Layer 5 of a small transformer language model trained on English Wikipedia (14 layers, counted from 0, width 128).
Take only the direct path to the model's output, skipping the later layers: a vector added to the residual stream pushes a token's score in proportion to its dot product with that token's output vector.

Output vectors of the tokens that the questions are about. A number n stands for (n - 500) times 0.0025.
" ep": 425 400 504 527 640 666 481 583 469 500 486 474 604 467 436 368 564 594 427 358 528 418 612 270 577 618 468 440 382 671 593 437 649 522 442 439 499 627 511 524 612 635 597 459 420 597 576 439 616 562 584 540 515 491 530 280 444 516 382 307 431 390 509 759 540 617 573 456 464 503 473 574 382 497 216 392 403 455 546 461 506 444 592 438 404 597 542 554 560 540 601 520 615 427 571 306 515 438 455 658 546 545 414 309 420 462 729 465 589 535 486 425 528 423 472 470 568 583 584 594 479 639 365 357 646 503 198 437
" Years": 525 335 482 461 435 467 563 618 260 580 787 521 509 354 451 704 376 493 681 203 550 360 672 715 340 540 463 872 254 587 372 510 566 655 521 273 410 476 455 581 489 561 477 565 588 391 388 418 629 420 628 512 395 615 475 648 832 341 513 744 683 613 717 515 362 543 673 557 305 589 683 559 441 442 589 310 370 545 505 704 630 239 510 399 397 638 623 611 375 452 628 497 485 554 633 648 506 501 681 259 570 497 552 62 450 702 506 383 481 267 454 315 189 312 423 577 604 370 493 610 700 379 234 359 483 557 377 517
"isation": 565 674 504 452 624 564 549 635 535 593 574 466 446 643 438 491 437 478 683 599 596 525 477 453 447 321 326 458 558 595 434 276 536 552 488 246 577 491 453 470 692 551 392 810 349 450 326 495 620 362 683 418 637 682 402 224 533 705 744 645 375 525 499 485 464 319 653 748 464 645 394 327 334 415 494 294 366 485 566 401 471 313 625 450 519 620 660 578 729 660 486 601 299 391 342 729 372 288 816 711 521 211 472 710 637 324 777 334 542 515 489 273 611 237 640 639 466 267 519 320 536 557 445 371 444 462 384 429
"ero": 321 612 531 317 479 454 381 690 743 396 604 579 497 295 513 568 301 736 632 475 737 476 623 355 552 433 553 489 686 402 577 665 512 449 396 537 566 508 444 337 501 646 493 645 646 602 660 464 679 212 449 325 684 560 513 328 460 638 327 598 604 570 224 427 434 613 620 445 425 340 274 577 522 594 553 477 516 395 593 394 453 462 595 629 438 629 504 424 578 372 351 450 447 501 590 425 587 411 356 399 476 486 595 637 437 534 622 329 497 576 712 384 529 422 647 367 403 668 84 374 455 555 548 734 453 396 444 593
"uan": 322 811 568 585 403 570 452 671 618 280 521 469 346 260 484 601 450 504 420 472 527 562 488 829 447 563 520 384 508 471 390 524 817 547 640 561 401 450 549 577 335 312 465 646 576 659 468 625 512 539 681 433 544 611 508 500 588 556 476 769 489 399 313 394 578 467 439 454 487 164 643 467 402 535 513 421 555 619 433 585 323 666 516 353 261 601 552 562 580 432 468 501 431 343 700 409 371 541 729 360 506 112 654 589 473 455 715 281 482 307 274 504 624 561 500 751 504 624 310 588 382 441 541 537 402 423 422 612
"vol": 361 339 480 664 407 276 547 560 365 400 718 522 394 455 521 597 415 371 680 354 569 394 674 634 729 352 645 492 534 514 541 531 542 529 511 454 550 501 444 784 483 494 394 421 594 683 356 384 373 538 599 467 512 494 605 464 803 554 512 470 440 533 501 640 552 533 442 272 488 581 523 371 566 446 292 225 490 454 481 452 581 509 486 419 310 566 813 441 513 368 403 588 604 388 699 525 567 330 921 443 516 414 527 536 374 684 563 313 693 471 572 794 282 330 524 526 351 581 347 535 459 590 457 331 460 351 512 600
"nce": 126 580 523 359 562 658 734 556 601 649 367 437 507 619 355 230 413 724 706 963 564 457 339 578 811 370 507 457 689 535 483 512 300 355 248 405 417 196 507 373 779 439 326 576 754 530 551 543 356 574 682 557 613 449 248 522 542 472 524 427 740 726 327 528 768 534 550 673 439 673 330 609 523 322 211 424 439 533 667 550 258 350 443 622 579 342 590 358 706 550 476 826 603 369 451 596 393 555 471 588 513 294 538 531 535 579 462 307 405 256 271 261 109 299 672 610 645 492 548 526 661 753 473 367 542 654 341 427
"owa": 470 536 483 563 539 528 343 655 482 387 762 528 339 477 618 308 586 800 384 652 301 452 467 628 528 447 625 503 504 451 487 403 665 624 515 482 635 401 513 426 471 745 296 540 300 735 371 471 500 457 741 501 476 609 351 696 520 693 497 488 542 404 500 570 476 607 501 278 488 567 493 511 570 542 642 687 580 551 563 460 593 436 584 439 414 653 284 413 443 575 379 596 519 371 582 255 824 413 525 562 529 319 479 346 398 396 701 232 822 409 397 546 370 364 418 625 306 378 403 235 488 599 537 698 450 199 550 463
"loan": 371 389 539 866 401 349 436 699 464 361 605 485 504 415 575 408 437 593 893 665 627 654 622 628 591 263 311 602 427 467 614 475 566 615 236 717 629 595 397 527 373 163 319 680 448 561 477 638 466 359 425 98 588 304 378 314 624 483 639 515 592 562 510 727 542 596 589 548 524 676 827 406 423 480 483 397 535 701 559 728 555 555 634 553 443 484 384 496 488 555 591 456 234 501 534 443 533 457 532 423 600 575 546 457 425 660 488 197 340 565 483 606 366 365 493 421 330 464 292 506 333 774 327 477 612 463 295 418
"ament": 388 685 533 353 431 485 563 502 574 603 329 583 331 422 438 380 196 629 787 607 507 526 598 734 705 730 248 513 278 817 437 758 552 676 459 257 466 720 511 446 421 571 98 452 551 453 414 594 701 469 309 392 744 629 426 82 639 661 626 467 583 427 492 806 289 498 462 333 423 628 669 546 486 634 322 454 498 474 797 701 714 461 339 379 386 232 409 584 637 451 533 541 207 362 337 529 533 29 603 605 557 452 408 302 285 420 748 223 661 606 668 670 639 221 421 845 443 412 333 457 563 853 424 517 411 394 781 446
" Family": 456 450 513 432 470 563 429 526 365 593 527 378 603 276 701 403 421 862 370 457 596 586 422 728 431 608 299 793 548 446 306 382 500 589 460 559 639 557 461 406 478 717 410 685 410 492 745 661 578 306 549 520 505 489 626 383 514 528 446 481 327 465 660 547 735 472 565 546 319 527 510 642 393 328 557 307 349 578 539 598 552 402 659 467 333 369 725 605 426 616 392 527 479 342 515 457 593 308 398 571 527 365 529 533 485 281 436 438 527 431 407 351 523 440 540 644 597 348 560 706 646 589 325 402 487 499 623 422
"ously": 143 698 492 401 391 292 577 504 568 514 483 522 702 313 661 214 678 582 503 604 225 409 601 451 549 514 593 572 413 628 568 260 395 653 492 546 516 415 494 501 509 626 284 602 172 523 272 334 524 266 614 682 476 509 402 205 411 849 492 373 691 509 257 395 807 536 469 654 365 481 715 300 514 416 396 267 392 563 569 627 752 509 826 736 463 266 487 344 676 657 333 413 160 420 751 560 391 234 729 762 564 371 584 509 693 634 702 288 463 608 567 406 549 457 446 699 604 439 755 702 452 622 593 614 325 547 181 471
"cest": 262 525 449 609 355 267 566 509 556 397 858 959 249 596 504 189 444 576 456 809 547 708 412 499 631 494 324 723 509 666 396 489 600 536 313 194 787 469 434 598 249 634 156 376 699 664 237 430 629 685 371 495 541 756 400 580 499 823 452 723 581 521 529 670 462 698 402 396 540 607 459 265 339 564 487 186 358 522 494 629 244 462 681 549 499 400 790 608 395 499 700 732 398 126 619 639 698 556 390 565 551 111 410 462 308 656 504 246 734 408 296 793 413 336 509 541 489 579 400 695 489 494 473 358 388 539 265 433
"id": 385 528 547 400 640 478 342 400 553 519 555 395 464 410 605 425 378 506 491 511 344 527 499 223 318 317 704 337 493 502 400 324 687 521 539 565 541 513 506 689 575 630 231 464 523 563 448 381 611 511 288 564 570 529 555 430 556 511 546 489 537 624 527 536 603 382 553 389 517 578 221 640 573 556 565 286 493 518 326 480 338 605 588 577 350 656 634 547 484 669 744 457 467 512 655 467 348 439 638 422 464 445 505 594 614 479 653 337 644 709 526 539 607 443 506 480 540 140 469 575 609 567 499 546 316 496 636 502
"rum": 525 487 532 615 577 535 552 303 328 572 640 222 394 281 468 602 540 717 549 340 381 708 559 519 837 663 477 646 545 437 660 615 682 407 495 686 442 270 401 642 631 418 498 455 662 397 710 430 599 298 557 285 567 536 650 521 548 607 459 621 566 277 643 506 417 620 571 456 438 587 463 336 498 543 586 539 526 498 492 413 484 491 498 393 491 484 478 528 738 432 382 620 521 465 606 505 527 421 546 418 495 353 607 374 369 351 490 229 498 309 671 434 450 412 412 564 537 202 484 502 462 515 599 469 516 442 410 547
"ipa": 372 686 502 600 596 469 444 332 529 406 649 409 444 668 670 370 349 399 535 665 403 623 564 370 389 182 486 806 579 556 668 363 719 572 580 387 633 651 446 371 426 516 505 590 366 687 401 533 641 435 559 615 470 519 497 516 584 460 515 573 479 409 471 400 536 356 511 556 502 555 297 370 481 537 517 359 559 467 575 254 337 436 597 549 497 338 338 479 626 616 536 558 393 390 663 450 425 608 334 537 554 542 422 729 497 265 699 282 569 721 476 394 571 607 475 412 365 325 623 242 322 645 641 763 536 431 586 555
"iber": 475 648 577 396 555 491 441 598 732 564 657 449 511 465 492 409 227 695 570 518 345 555 752 453 427 79 558 285 598 491 470 520 700 569 734 399 581 377 490 384 324 547 469 573 624 462 369 773 577 479 603 560 673 600 361 330 459 449 576 513 335 761 485 615 545 501 462 285 456 361 539 288 348 325 447 413 582 592 508 556 249 472 439 396 565 541 567 508 562 565 643 583 446 442 624 430 243 561 698 424 521 250 423 682 578 493 766 298 599 447 735 314 369 565 719 552 543 390 436 481 461 538 511 461 390 419 594 541
"Species": 530 495 447 456 693 680 231 602 266 315 671 800 444 344 742 321 263 578 650 483 899 520 755 501 596 800 225 644 351 672 424 452 549 426 462 803 540 415 427 234 366 585 423 315 462 442 602 568 711 418 648 482 529 684 782 409 295 306 560 716 338 519 339 531 540 537 693 233 476 652 760 269 279 654 684 152 246 374 642 362 625 557 747 517 202 727 703 371 410 384 473 727 419 440 882 667 356 268 550 711 597 809 316 307 357 736 495 188 516 618 430 266 473 258 523 540 453 209 579 550 300 736 301 357 830 308 479 445
" Pictures": 405 842 539 414 375 579 618 294 249 628 615 612 528 421 604 562 515 519 484 811 635 513 477 662 482 610 523 748 459 604 369 377 633 691 384 620 612 414 567 486 463 523 327 595 598 462 410 548 496 305 538 527 363 780 564 529 564 617 473 253 275 472 660 659 667 577 531 639 278 565 310 341 237 501 555 365 392 495 485 516 412 378 650 230 132 785 692 488 590 606 379 552 340 464 575 622 351 219 709 467 522 558 604 583 501 219 467 375 904 396 143 521 218 330 577 652 326 286 518 666 399 723 598 444 405 549 501 438
"ader": 356 550 542 385 500 607 729 653 549 497 407 378 468 475 597 565 473 462 572 329 721 627 856 653 555 318 366 482 493 513 600 527 239 604 532 609 593 501 401 433 402 776 346 645 678 399 441 618 492 348 650 587 565 426 475 386 495 590 644 844 575 755 415 510 398 662 491 268 483 485 345 246 510 202 661 282 662 448 583 545 427 479 788 207 455 695 259 284 384 746 505 592 287 554 551 455 213 479 723 622 509 678 387 244 548 472 666 296 671 339 587 505 433 401 606 414 206 384 568 405 302 644 534 410 448 531 467 583
"th": 420 87 507 269 427 589 659 590 444 480 574 426 469 653 544 634 594 697 313 365 611 617 483 371 626 484 427 638 557 452 360 445 491 488 277 277 400 389 583 458 513 664 491 577 669 608 495 465 393 351 687 549 447 655 663 568 384 629 382 483 568 404 728 304 583 575 485 270 557 244 781 341 557 566 529 458 563 392 689 761 488 341 449 643 480 405 355 560 525 392 637 319 488 635 495 341 463 590 426 255 485 292 638 420 631 354 604 418 528 389 635 491 463 461 444 403 571 677 584 685 637 451 601 484 582 624 384 572

Each question shows what one neuron of this layer's MLP adds at an activation of 1. A number n stands for (n - 500) times 0.00096.

n366: 588 332 535 564 571 398 497 442 574 513 442 289 450 705 336 404 545 370 443 478 555 425 472 562 545 387 493 524 421 292 366 549 519 308 518 392 443 331 621 658 430 453 373 540 509 554 500 270 481 594 617 633 602 537 683 548 614 378 503 551 482 592 305 404 686 480 588 650 427 526 523 374 736 826 626 397 474 487 476 294 490 583 537 628 402 549 472 635 339 496 677 483 391 584 789 509 633 538 608 507 473 548 507 649 471 482 365 365 513 608 602 400 481 343 583 631 578 310 485 369 403 718 516 500 431 548 214 603
Pushed up most: "id"

n84: 474 483 542 571 444 409 593 437 513 554 523 516 339 536 419 450 607 556 441 551 440 470 523 505 408 503 709 500 524 700 312 619 497 366 452 390 526 492 650 550 503 564 473 570 396 530 461 239 446 597 498 618 560 659 366 463 479 388 552 562 468 514 509 489 387 421 667 436 601 475 406 597 509 268 432 437 332 541 492 458 489 374 560 602 323 717 516 594 489 503 485 318 431 449 503 593 639 545 699 597 626 484 346 559 637 742 500 503 563 570 588 512 430 403 484 496 500 569 506 484 349 489 473 534 397 713 456 546
Which of these tokens does it push down most? "rum"

n336: 452 573 677 445 600 500 404 459 475 447 369 815 343 569 626 481 482 515 472 453 653 758 490 614 660 717 445 644 274 445 500 566 686 570 447 347 697 358 555 585 468 394 508 475 546 716 307 400 693 253 519 374 511 736 623 410 528 648 551 359 214 546 558 765 535 438 587 451 492 507 444 418 369 504 450 446 489 463 469 380 448 323 369 607 372 534 634 256 384 500 439 653 368 291 517 462 411 461 578 580 489 396 610 451 258 597 552 449 333 483 481 558 380 342 576 611 299 638 656 430 530 500 543 447 671 533 606 616
Which of these tokens does it push down most? "id"

n57: 588 467 313 693 620 352 403 566 610 661 601 397 468 288 690 323 337 496 528 573 673 562 343 419 618 579 475 382 390 441 716 488 464 729 398 567 594 413 339 286 552 618 652 607 419 479 578 290 543 631 497 516 459 525 446 584 561 496 418 693 282 395 525 428 386 437 532 500 504 384 402 560 393 417 535 352 410 322 292 476 422 432 844 478 414 692 479 469 644 520 430 474 637 486 395 405 373 439 317 589 674 395 534 580 431 330 598 503 359 548 477 461 482 226 824 446 729 639 695 429 500 511 488 217 759 705 643 475
Pushed up most: "Species"

n438: 465 599 292 465 423 588 645 371 540 720 681 320 595 365 370 703 569 570 506 529 411 495 449 508 492 564 372 604 563 407 321 399 482 418 452 654 486 354 580 572 328 604 476 454 430 406 514 534 504 529 446 596 516 488 457 465 431 529 500 457 261 469 555 630 454 609 582 586 168 577 494 453 457 369 480 626 431 519 525 669 451 600 506 393 491 673 492 600 506 527 554 507 550 549 395 588 500 648 474 443 469 491 606 565 562 476 379 525 476 392 435 457 538 368 540 563 538 390 540 473 665 516 496 532 569 583 590 396
Which two tokens does it push up most, strongest first? " Pictures", " Family"

n363: 483 416 231 526 215 610 466 411 626 500 486 575 348 452 228 459 567 554 507 570 417 614 520 311 436 487 475 454 650 523 537 599 510 525 561 625 636 506 667 481 493 475 366 493 488 545 435 380 452 432 493 781 494 667 621 503 537 397 621 667 388 571 367 616 562 830 350 462 486 688 478 405 438 553 377 441 704 615 546 443 407 427 380 644 439 643 595 504 425 432 592 513 437 534 317 588 543 413 453 458 459 543 264 519 384 293 637 418 594 420 397 624 570 367 485 435 533 427 510 379 671 407 521 521 473 628 348 455
Pushed up most: "cest"

n204: 407 523 286 542 725 534 532 675 604 388 581 348 325 595 471 386 610 523 458 440 294 432 624 331 620 311 423 564 591 517 817 490 487 519 620 619 452 401 429 452 435 582 525 582 515 436 349 500 445 442 566 493 609 405 428 556 552 453 730 726 488 640 460 571 459 276 552 549 586 600 484 428 262 405 573 194 526 516 372 549 413 350 410 384 607 636 396 530 581 332 676 387 576 448 518 387 450 426 519 550 546 519 572 419 535 426 443 380 701 468 470 635 352 445 619 485 531 431 647 574 526 590 547 401 436 402 719 561
Which two tokens does it push up most, strongest first? "ader", "iber"

n133: 564 456 349 457 469 359 557 440 457 442 413 518 598 421 509 537 455 376 615 662 395 412 643 397 691 505 482 579 336 508 650 375 465 436 492 607 595 498 407 526 384 387 409 454 353 517 467 443 563 475 457 517 410 391 540 397 528 566 432 578 400 470 465 317 622 544 605 487 543 523 568 432 343 464 353 570 492 459 435 648 580 545 704 472 423 562 561 570 516 545 472 469 484 478 526 551 433 376 527 551 634 465 405 571 588 503 630 675 574 462 503 427 513 448 533 387 532 563 555 490 663 498 480 619 602 302 615 523
Pushed up most: "ously"

n105: 449 540 598 461 388 465 387 536 523 374 489 390 532 497 517 479 665 230 516 640 562 505 592 527 568 521 500 396 712 446 574 547 600 337 533 532 448 589 532 509 529 564 687 229 477 484 518 410 561 511 596 490 411 619 573 573 562 395 469 372 425 444 416 289 509 382 350 579 460 269 620 482 332 550 435 378 545 527 533 565 405 318 395 572 826 568 605 665 441 438 605 592 622 602 561 652 602 425 413 373 479 515 381 714 535 393 603 541 434 437 509 613 599 455 529 546 319 419 464 452 382 388 506 377 451 509 601 493
Which two tokens does it push up most, strongest first? "uan", "ipa"

n149: 657 352 391 437 404 600 471 550 496 335 650 578 632 657 301 663 793 646 345 353 627 598 362 294 465 493 516 617 523 281 400 406 563 504 543 519 556 406 639 331 538 350 508 421 276 500 461 403 701 514 539 740 561 553 683 266 632 308 436 493 506 697 540 504 346 775 408 460 536 611 482 471 658 561 385 470 439 664 454 403 389 263 459 557 554 570 432 580 575 410 645 438 419 331 363 514 335 373 211 415 518 472 467 581 580 574 597 627 548 477 556 707 651 347 538 415 381 547 675 561 387 565 434 631 579 307 538 524
Which three tokens does it push up most, strongest first? "th", " ep", "ipa"

n171: 550 408 332 408 342 574 541 585 603 455 312 659 729 552 622 545 627 351 422 432 566 515 383 516 596 581 374 424 461 497 485 509 600 415 515 652 461 306 444 417 568 435 451 469 545 638 537 593 495 558 605 649 547 607 472 478 485 511 506 432 537 546 491 492 483 627 666 525 485 352 548 427 356 459 368 500 517 569 485 488 436 320 546 553 538 513 621 572 433 572 533 531 560 401 425 387 531 567 263 494 494 412 472 391 376 391 596 563 592 518 474 439 394 320 681 398 570 521 568 442 559 657 450 452 634 554 471 299
Which three tokens does it push up most, strongest first? "nce", " ep", "th"

n442: 487 430 370 365 366 490 519 474 643 618 318 589 594 537 433 415 603 645 587 494 573 406 515 463 564 340 542 552 676 284 400 592 476 565 578 520 657 338 544 310 444 456 555 490 653 634 471 351 452 651 516 507 522 528 590 458 510 379 435 430 664 416 323 409 637 410 404 598 472 615 394 575 589 329 567 455 481 441 592 517 438 547 452 674 393 791 426 701 429 358 626 489 530 488 455 612 540 458 395 500 535 458 506 600 315 669 439 421 532 767 381 653 488 239 418 581 598 535 486 389 630 631 505 455 350 643 437 583
Which of these tokens does it push down most? "rum"

n186: 590 460 554 386 426 453 562 522 617 525 523 452 555 592 533 435 494 599 476 530 454 399 363 590 544 458 377 505 570 663 472 444 572 476 653 526 440 457 508 516 493 477 575 463 460 466 463 482 491 523 534 633 595 394 630 485 488 519 293 608 550 482 478 438 593 519 573 478 505 562 549 379 458 320 539 502 429 610 484 723 615 520 482 522 660 485 573 404 445 377 439 428 498 468 535 613 480 413 422 587 460 489 559 365 433 450 556 490 554 369 514 553 426 472 498 444 411 566 679 542 484 511 490 483 444 493 519 572
Pushed up most: "ously"

n124: 494 416 465 547 460 474 513 525 548 525 555 729 515 474 594 560 437 516 398 371 654 606 382 353 579 424 527 480 723 418 376 418 566 553 491 670 502 565 448 519 531 393 432 497 434 358 590 514 443 413 624 456 597 421 655 602 582 395 373 537 346 603 509 511 396 497 537 508 551 497 454 565 408 551 575 379 549 399 415 593 492 391 414 546 475 515 610 374 435 614 706 477 472 477 382 576 574 603 447 411 555 426 366 506 421 287 455 532 513 411 522 463 421 735 408 448 557 440 261 637 560 492 511 500 538 468 740 518
Pushed up most: " Family"

n423: 463 665 634 502 497 428 388 542 503 500 567 571 454 725 485 587 406 321 393 310 540 495 417 622 453 573 488 587 427 399 543 483 551 378 380 503 509 565 422 543 287 410 497 559 546 562 484 469 554 531 525 635 372 433 550 544 709 471 396 422 519 411 662 387 528 413 588 598 524 339 449 357 323 497 486 419 599 471 450 587 532 511 550 596 386 640 642 550 617 549 597 587 526 506 461 573 357 585 619 425 581 585 538 586 396 509 498 500 489 383 398 421 456 631 670 410 545 310 340 463 495 577 508 410 385 534 511 476
Pushed up most: " Pictures"

n373: 448 395 481 463 400 587 556 377 329 571 451 840 399 336 615 594 591 339 347 567 540 426 356 492 651 586 312 594 359 628 578 316 608 592 451 342 687 379 486 671 487 318 295 469 439 799 429 449 688 411 267 611 431 546 383 500 680 591 568 599 551 504 577 578 521 412 526 237 432 512 704 512 133 663 487 504 630 351 485 482 460 714 479 581 379 569 515 243 466 650 451 597 631 528 824 293 362 477 614 362 611 320 409 273 389 280 500 533 372 422 613 700 607 500 662 500 411 553 473 641 603 660 706 613 282 381 418 491
Pushed up most: "cest"

n300: 585 452 437 585 320 437 564 500 596 563 502 574 598 295 456 529 505 403 403 503 386 571 529 538 573 619 366 519 455 551 602 438 561 477 475 492 332 409 500 332 527 526 475 463 541 565 390 540 575 522 511 706 610 380 634 568 469 402 538 435 357 444 500 500 589 423 708 534 394 613 562 495 562 590 590 618 430 505 536 344 459 557 332 446 527 427 556 572 529 668 573 480 616 456 387 704 576 362 350 564 610 487 579 521 515 520 562 477 565 606 487 600 460 533 314 449 417 584 429 449 463 480 494 456 486 437 571 371
Pushed up most: "ament"

n421: 693 485 493 587 266 476 597 495 489 403 635 316 522 534 416 486 494 381 463 333 500 681 347 489 452 442 451 296 447 404 534 449 490 526 462 512 570 631 575 675 798 424 522 386 422 267 634 369 477 524 521 513 463 493 506 475 432 497 671 500 474 470 391 549 542 579 543 570 465 641 422 561 500 503 544 584 391 372 481 460 511 544 565 569 618 614 489 775 575 469 440 286 360 438 632 411 545 475 517 414 515 595 319 640 480 544 588 437 505 388 500 509 475 351 626 621 653 503 513 557 599 511 525 486 607 590 518 359
Pushed up most: "isation"

n192: 542 462 573 648 330 605 359 196 455 342 714 628 521 496 426 244 414 343 532 298 413 416 599 552 626 596 556 486 572 507 416 684 512 559 486 372 511 616 610 685 430 523 569 554 652 620 489 575 500 547 610 514 667 530 511 462 775 670 545 535 568 558 445 530 493 650 486 517 507 319 526 241 544 434 503 291 285 627 491 372 693 520 589 424 371 658 656 477 387 529 640 576 543 586 441 354 624 500 631 520 517 371 530 171 487 536 525 524 523 554 541 548 587 378 510 447 494 589 449 399 430 465 565 270 522 539 507 460
Which three tokens does it push up most, strongest first? "vol", "cest", " Years"

n219: 500 538 532 507 446 397 713 551 460 640 451 474 360 682 523 385 657 492 568 576 647 507 424 420 522 360 394 505 357 418 351 423 525 440 423 436 469 425 484 503 540 503 544 377 519 291 532 495 601 426 480 625 565 698 469 596 442 414 436 394 538 471 469 385 574 467 664 480 652 315 475 531 637 537 450 408 548 565 472 585 429 587 427 409 549 612 505 580 479 431 514 485 500 559 537 555 491 488 541 542 503 528 464 551 532 689 531 468 616 438 406 421 411 460 500 459 511 345 632 638 459 621 450 374 492 591 626 396
Which two tokens does it push up most, strongest first? "nce", " Pictures"

n200: 692 564 422 587 411 557 534 466 545 399 491 489 495 497 490 502 500 516 435 513 362 515 483 500 554 588 529 553 400 527 461 413 524 301 545 639 422 517 654 445 436 519 323 434 393 472 485 493 416 382 520 598 466 463 490 487 548 513 488 478 519 476 644 470 611 580 448 442 477 551 581 339 551 376 479 474 468 573 423 532 479 521 524 638 609 505 507 632 531 352 548 555 380 550 446 520 415 502 723 690 551 526 451 533 617 505 457 607 484 466 414 502 387 444 502 433 540 399 554 399 411 387 466 553 647 543 556 503
Which of these tokens does it push down most? "ero"

n409: 510 587 583 494 340 653 413 512 506 463 557 534 549 504 614 572 352 371 381 604 474 622 533 365 644 529 761 520 655 302 566 705 485 481 578 610 483 473 523 568 407 493 404 590 506 504 288 578 474 420 561 496 510 544 558 304 623 588 640 459 628 678 380 454 643 523 389 539 315 396 536 710 439 366 654 490 490 564 296 412 646 707 476 409 190 489 565 279 449 532 532 464 616 372 438 270 416 584 530 544 526 445 517 508 377 666 370 595 367 524 268 578 735 621 484 488 435 506 576 300 526 422 461 413 432 516 579 366
Which two tokens does it push up most, strongest first? "uan", "id"

n311: 497 409 534 622 503 503 600 428 506 609 535 530 416 469 435 459 581 608 578 582 534 484 454 537 477 558 523 524 585 597 617 631 601 509 399 600 279 419 589 329 583 335 570 490 560 538 483 518 592 407 456 513 460 569 580 469 306 579 597 371 536 407 487 360 515 690 706 398 532 471 398 538 388 403 449 566 393 331 463 684 506 699 485 269 613 411 555 585 545 478 269 284 352 629 500 544 426 547 537 414 477 438 282 455 517 788 462 550 536 381 524 458 506 534 486 493 535 452 612 552 559 511 459 597 554 571 396 529
Pushed up most: "rum"

n295: 434 505 507 597 516 509 579 595 434 428 492 705 455 462 348 550 548 503 554 517 627 495 544 427 506 547 497 491 324 620 713 531 339 509 587 611 482 555 436 453 622 383 471 597 361 603 520 512 627 564 543 503 526 553 399 360 529 534 571 503 513 424 490 494 752 535 516 452 398 538 594 290 312 262 591 387 309 419 641 475 459 381 558 394 348 590 542 380 448 586 413 377 546 620 718 367 484 477 325 564 536 550 473 325 506 452 429 532 544 642 457 518 437 631 431 527 513 648 764 576 396 365 505 365 558 471 615 539
Which of these tokens does it push down most? "id"

n230: 507 503 557 478 448 490 473 497 344 541 404 623 543 400 493 537 464 488 431 539 647 436 674 467 464 660 742 465 553 339 500 551 441 512 587 558 604 511 538 476 529 463 721 439 607 638 477 579 478 506 524 473 454 417 568 767 619 536 221 657 505 427 394 694 391 310 240 608 422 687 623 438 493 487 632 532 644 591 542 361 606 707 497 482 623 448 561 457 468 344 346 568 569 455 558 440 461 348 539 415 608 448 472 405 372 387 355 303 363 528 614 478 425 438 530 460 601 497 429 412 640 421 502 500 523 667 364 296
Which of these tokens does it push down most? "isation"

n276: 515 509 361 506 353 478 676 645 487 465 497 692 622 504 469 510 536 542 389 483 604 384 411 581 389 411 481 654 429 615 617 536 516 612 463 352 334 548 470 517 703 469 417 624 497 459 589 603 367 438 430 309 510 550 553 507 481 444 421 639 521 153 389 507 572 181 365 452 736 343 503 648 583 713 571 486 572 666 598 799 691 770 546 329 484 403 293 192 407 611 526 348 461 463 535 455 469 648 608 645 479 459 288 589 370 422 443 422 600 572 482 561 403 667 686 424 479 560 428 398 424 461 496 598 256 503 572 553
Pushed up most: "uan"

n52: 529 325 433 438 327 550 363 457 586 362 434 492 668 401 466 361 513 589 482 310 497 402 686 663 355 310 389 454 584 652 270 496 502 380 588 582 576 412 521 288 529 425 618 459 513 593 523 679 475 692 515 563 326 626 500 251 434 736 422 343 509 674 353 486 740 799 550 469 549 537 581 582 311 560 361 598 696 527 584 358 453 568 559 493 515 481 618 484 479 460 426 644 456 552 685 370 432 461 531 406 630 514 308 544 575 347 503 475 479 448 650 363 336 411 398 526 683 582 769 597 585 471 492 684 441 470 450 564
Which two tokens does it push up most, strongest first? "iber", "ously"

n76: 380 523 646 432 495 604 419 384 593 456 519 424 517 467 500 536 567 484 633 420 379 516 426 642 515 619 497 462 517 473 456 384 499 404 416 743 498 352 601 549 440 521 520 548 498 708 594 497 608 512 418 573 533 425 540 567 445 590 562 634 507 473 463 382 369 439 535 552 312 387 593 515 452 438 405 591 618 432 543 442 538 404 532 523 582 351 592 539 580 528 548 461 573 496 477 715 472 392 303 555 583 583 419 400 356 300 495 577 528 484 468 468 607 505 500 529 397 448 327 492 531 370 481 539 671 435 416 517
Pushed up most: "rum"

n412: 396 430 347 488 376 316 615 566 558 442 549 496 561 640 408 244 464 579 737 271 712 408 453 485 568 588 528 395 354 477 734 572 495 398 575 536 391 488 574 440 414 344 521 610 609 531 568 617 508 485 448 421 606 447 528 527 422 506 457 470 497 539 836 585 444 511 450 449 448 651 437 434 538 579 432 673 685 550 462 557 313 700 451 434 471 429 503 599 409 497 647 401 486 495 391 485 448 512 580 435 627 487 484 262 625 435 660 597 584 426 481 464 262 287 540 605 410 436 313 503 618 575 490 602 644 589 304 364
Which two tokens does it push up most, strongest first? "loan", "ament"

n177: 615 556 332 282 603 520 526 538 435 367 507 266 624 484 282 141 460 662 688 486 478 605 486 445 475 306 525 348 439 414 460 793 506 493 476 606 435 407 389 370 508 466 512 680 374 406 410 265 476 257 468 817 744 580 566 493 572 453 422 486 374 719 517 646 613 607 559 395 272 385 485 485 435 598 534 662 619 544 404 472 404 609 254 648 581 437 345 500 415 552 492 535 610 554 404 612 708 329 599 531 541 642 353 597 670 452 555 517 725 493 504 473 551 776 489 449 412 528 401 552 745 312 539 656 520 297 634 397
Pushed up most: "iber"

n446: 515 415 594 506 500 631 406 530 518 379 489 741 400 583 560 456 442 392 478 477 388 426 307 473 584 554 476 500 616 566 394 437 515 502 457 539 522 414 500 458 542 637 604 663 633 531 514 495 432 537 463 556 482 710 369 516 558 673 481 536 496 512 598 568 473 547 641 598 572 514 523 575 497 480 464 379 447 424 526 520 329 453 490 535 473 587 537 424 560 347 378 460 597 530 458 476 530 620 592 445 495 506 377 384 529 490 362 357 433 517 579 493 473 502 619 519 433 506 464 539 570 427 518 500 556 561 500 428
Which three tokens does it push up most, strongest first? "cest", "nce", "th"

n151: 322 512 551 564 332 696 394 411 680 695 500 504 623 442 391 507 400 459 352 523 434 680 559 394 615 510 617 500 544 440 625 489 519 536 573 743 605 662 380 517 606 463 401 312 478 570 548 465 451 605 524 635 533 523 522 552 304 494 563 490 354 607 545 513 322 472 479 395 422 537 712 456 493 676 586 549 413 387 423 623 517 365 310 643 619 390 411 817 493 471 610 606 517 351 395 491 525 580 508 421 510 793 344 508 334 395 391 500 484 354 655 336 376 624 503 469 436 572 396 344 493 404 538 484 342 572 645 128
Pushed up most: "iber"

n344: 403 496 575 466 476 555 534 364 582 392 616 463 452 685 442 520 404 488 508 442 510 430 359 444 430 495 665 350 500 518 558 490 548 561 519 381 476 567 506 589 416 465 389 606 605 524 492 508 556 383 475 584 593 520 628 522 401 524 479 565 381 337 668 507 497 527 665 443 519 359 577 401 571 432 490 567 572 498 568 367 674 423 582 505 511 539 430 566 533 540 338 485 444 473 569 509 500 486 514 358 480 353 623 500 510 599 502 608 467 385 513 588 548 471 416 598 580 610 478 397 430 698 482 540 646 423 440 396
Which two tokens does it push up most, strongest first? "th", "uan"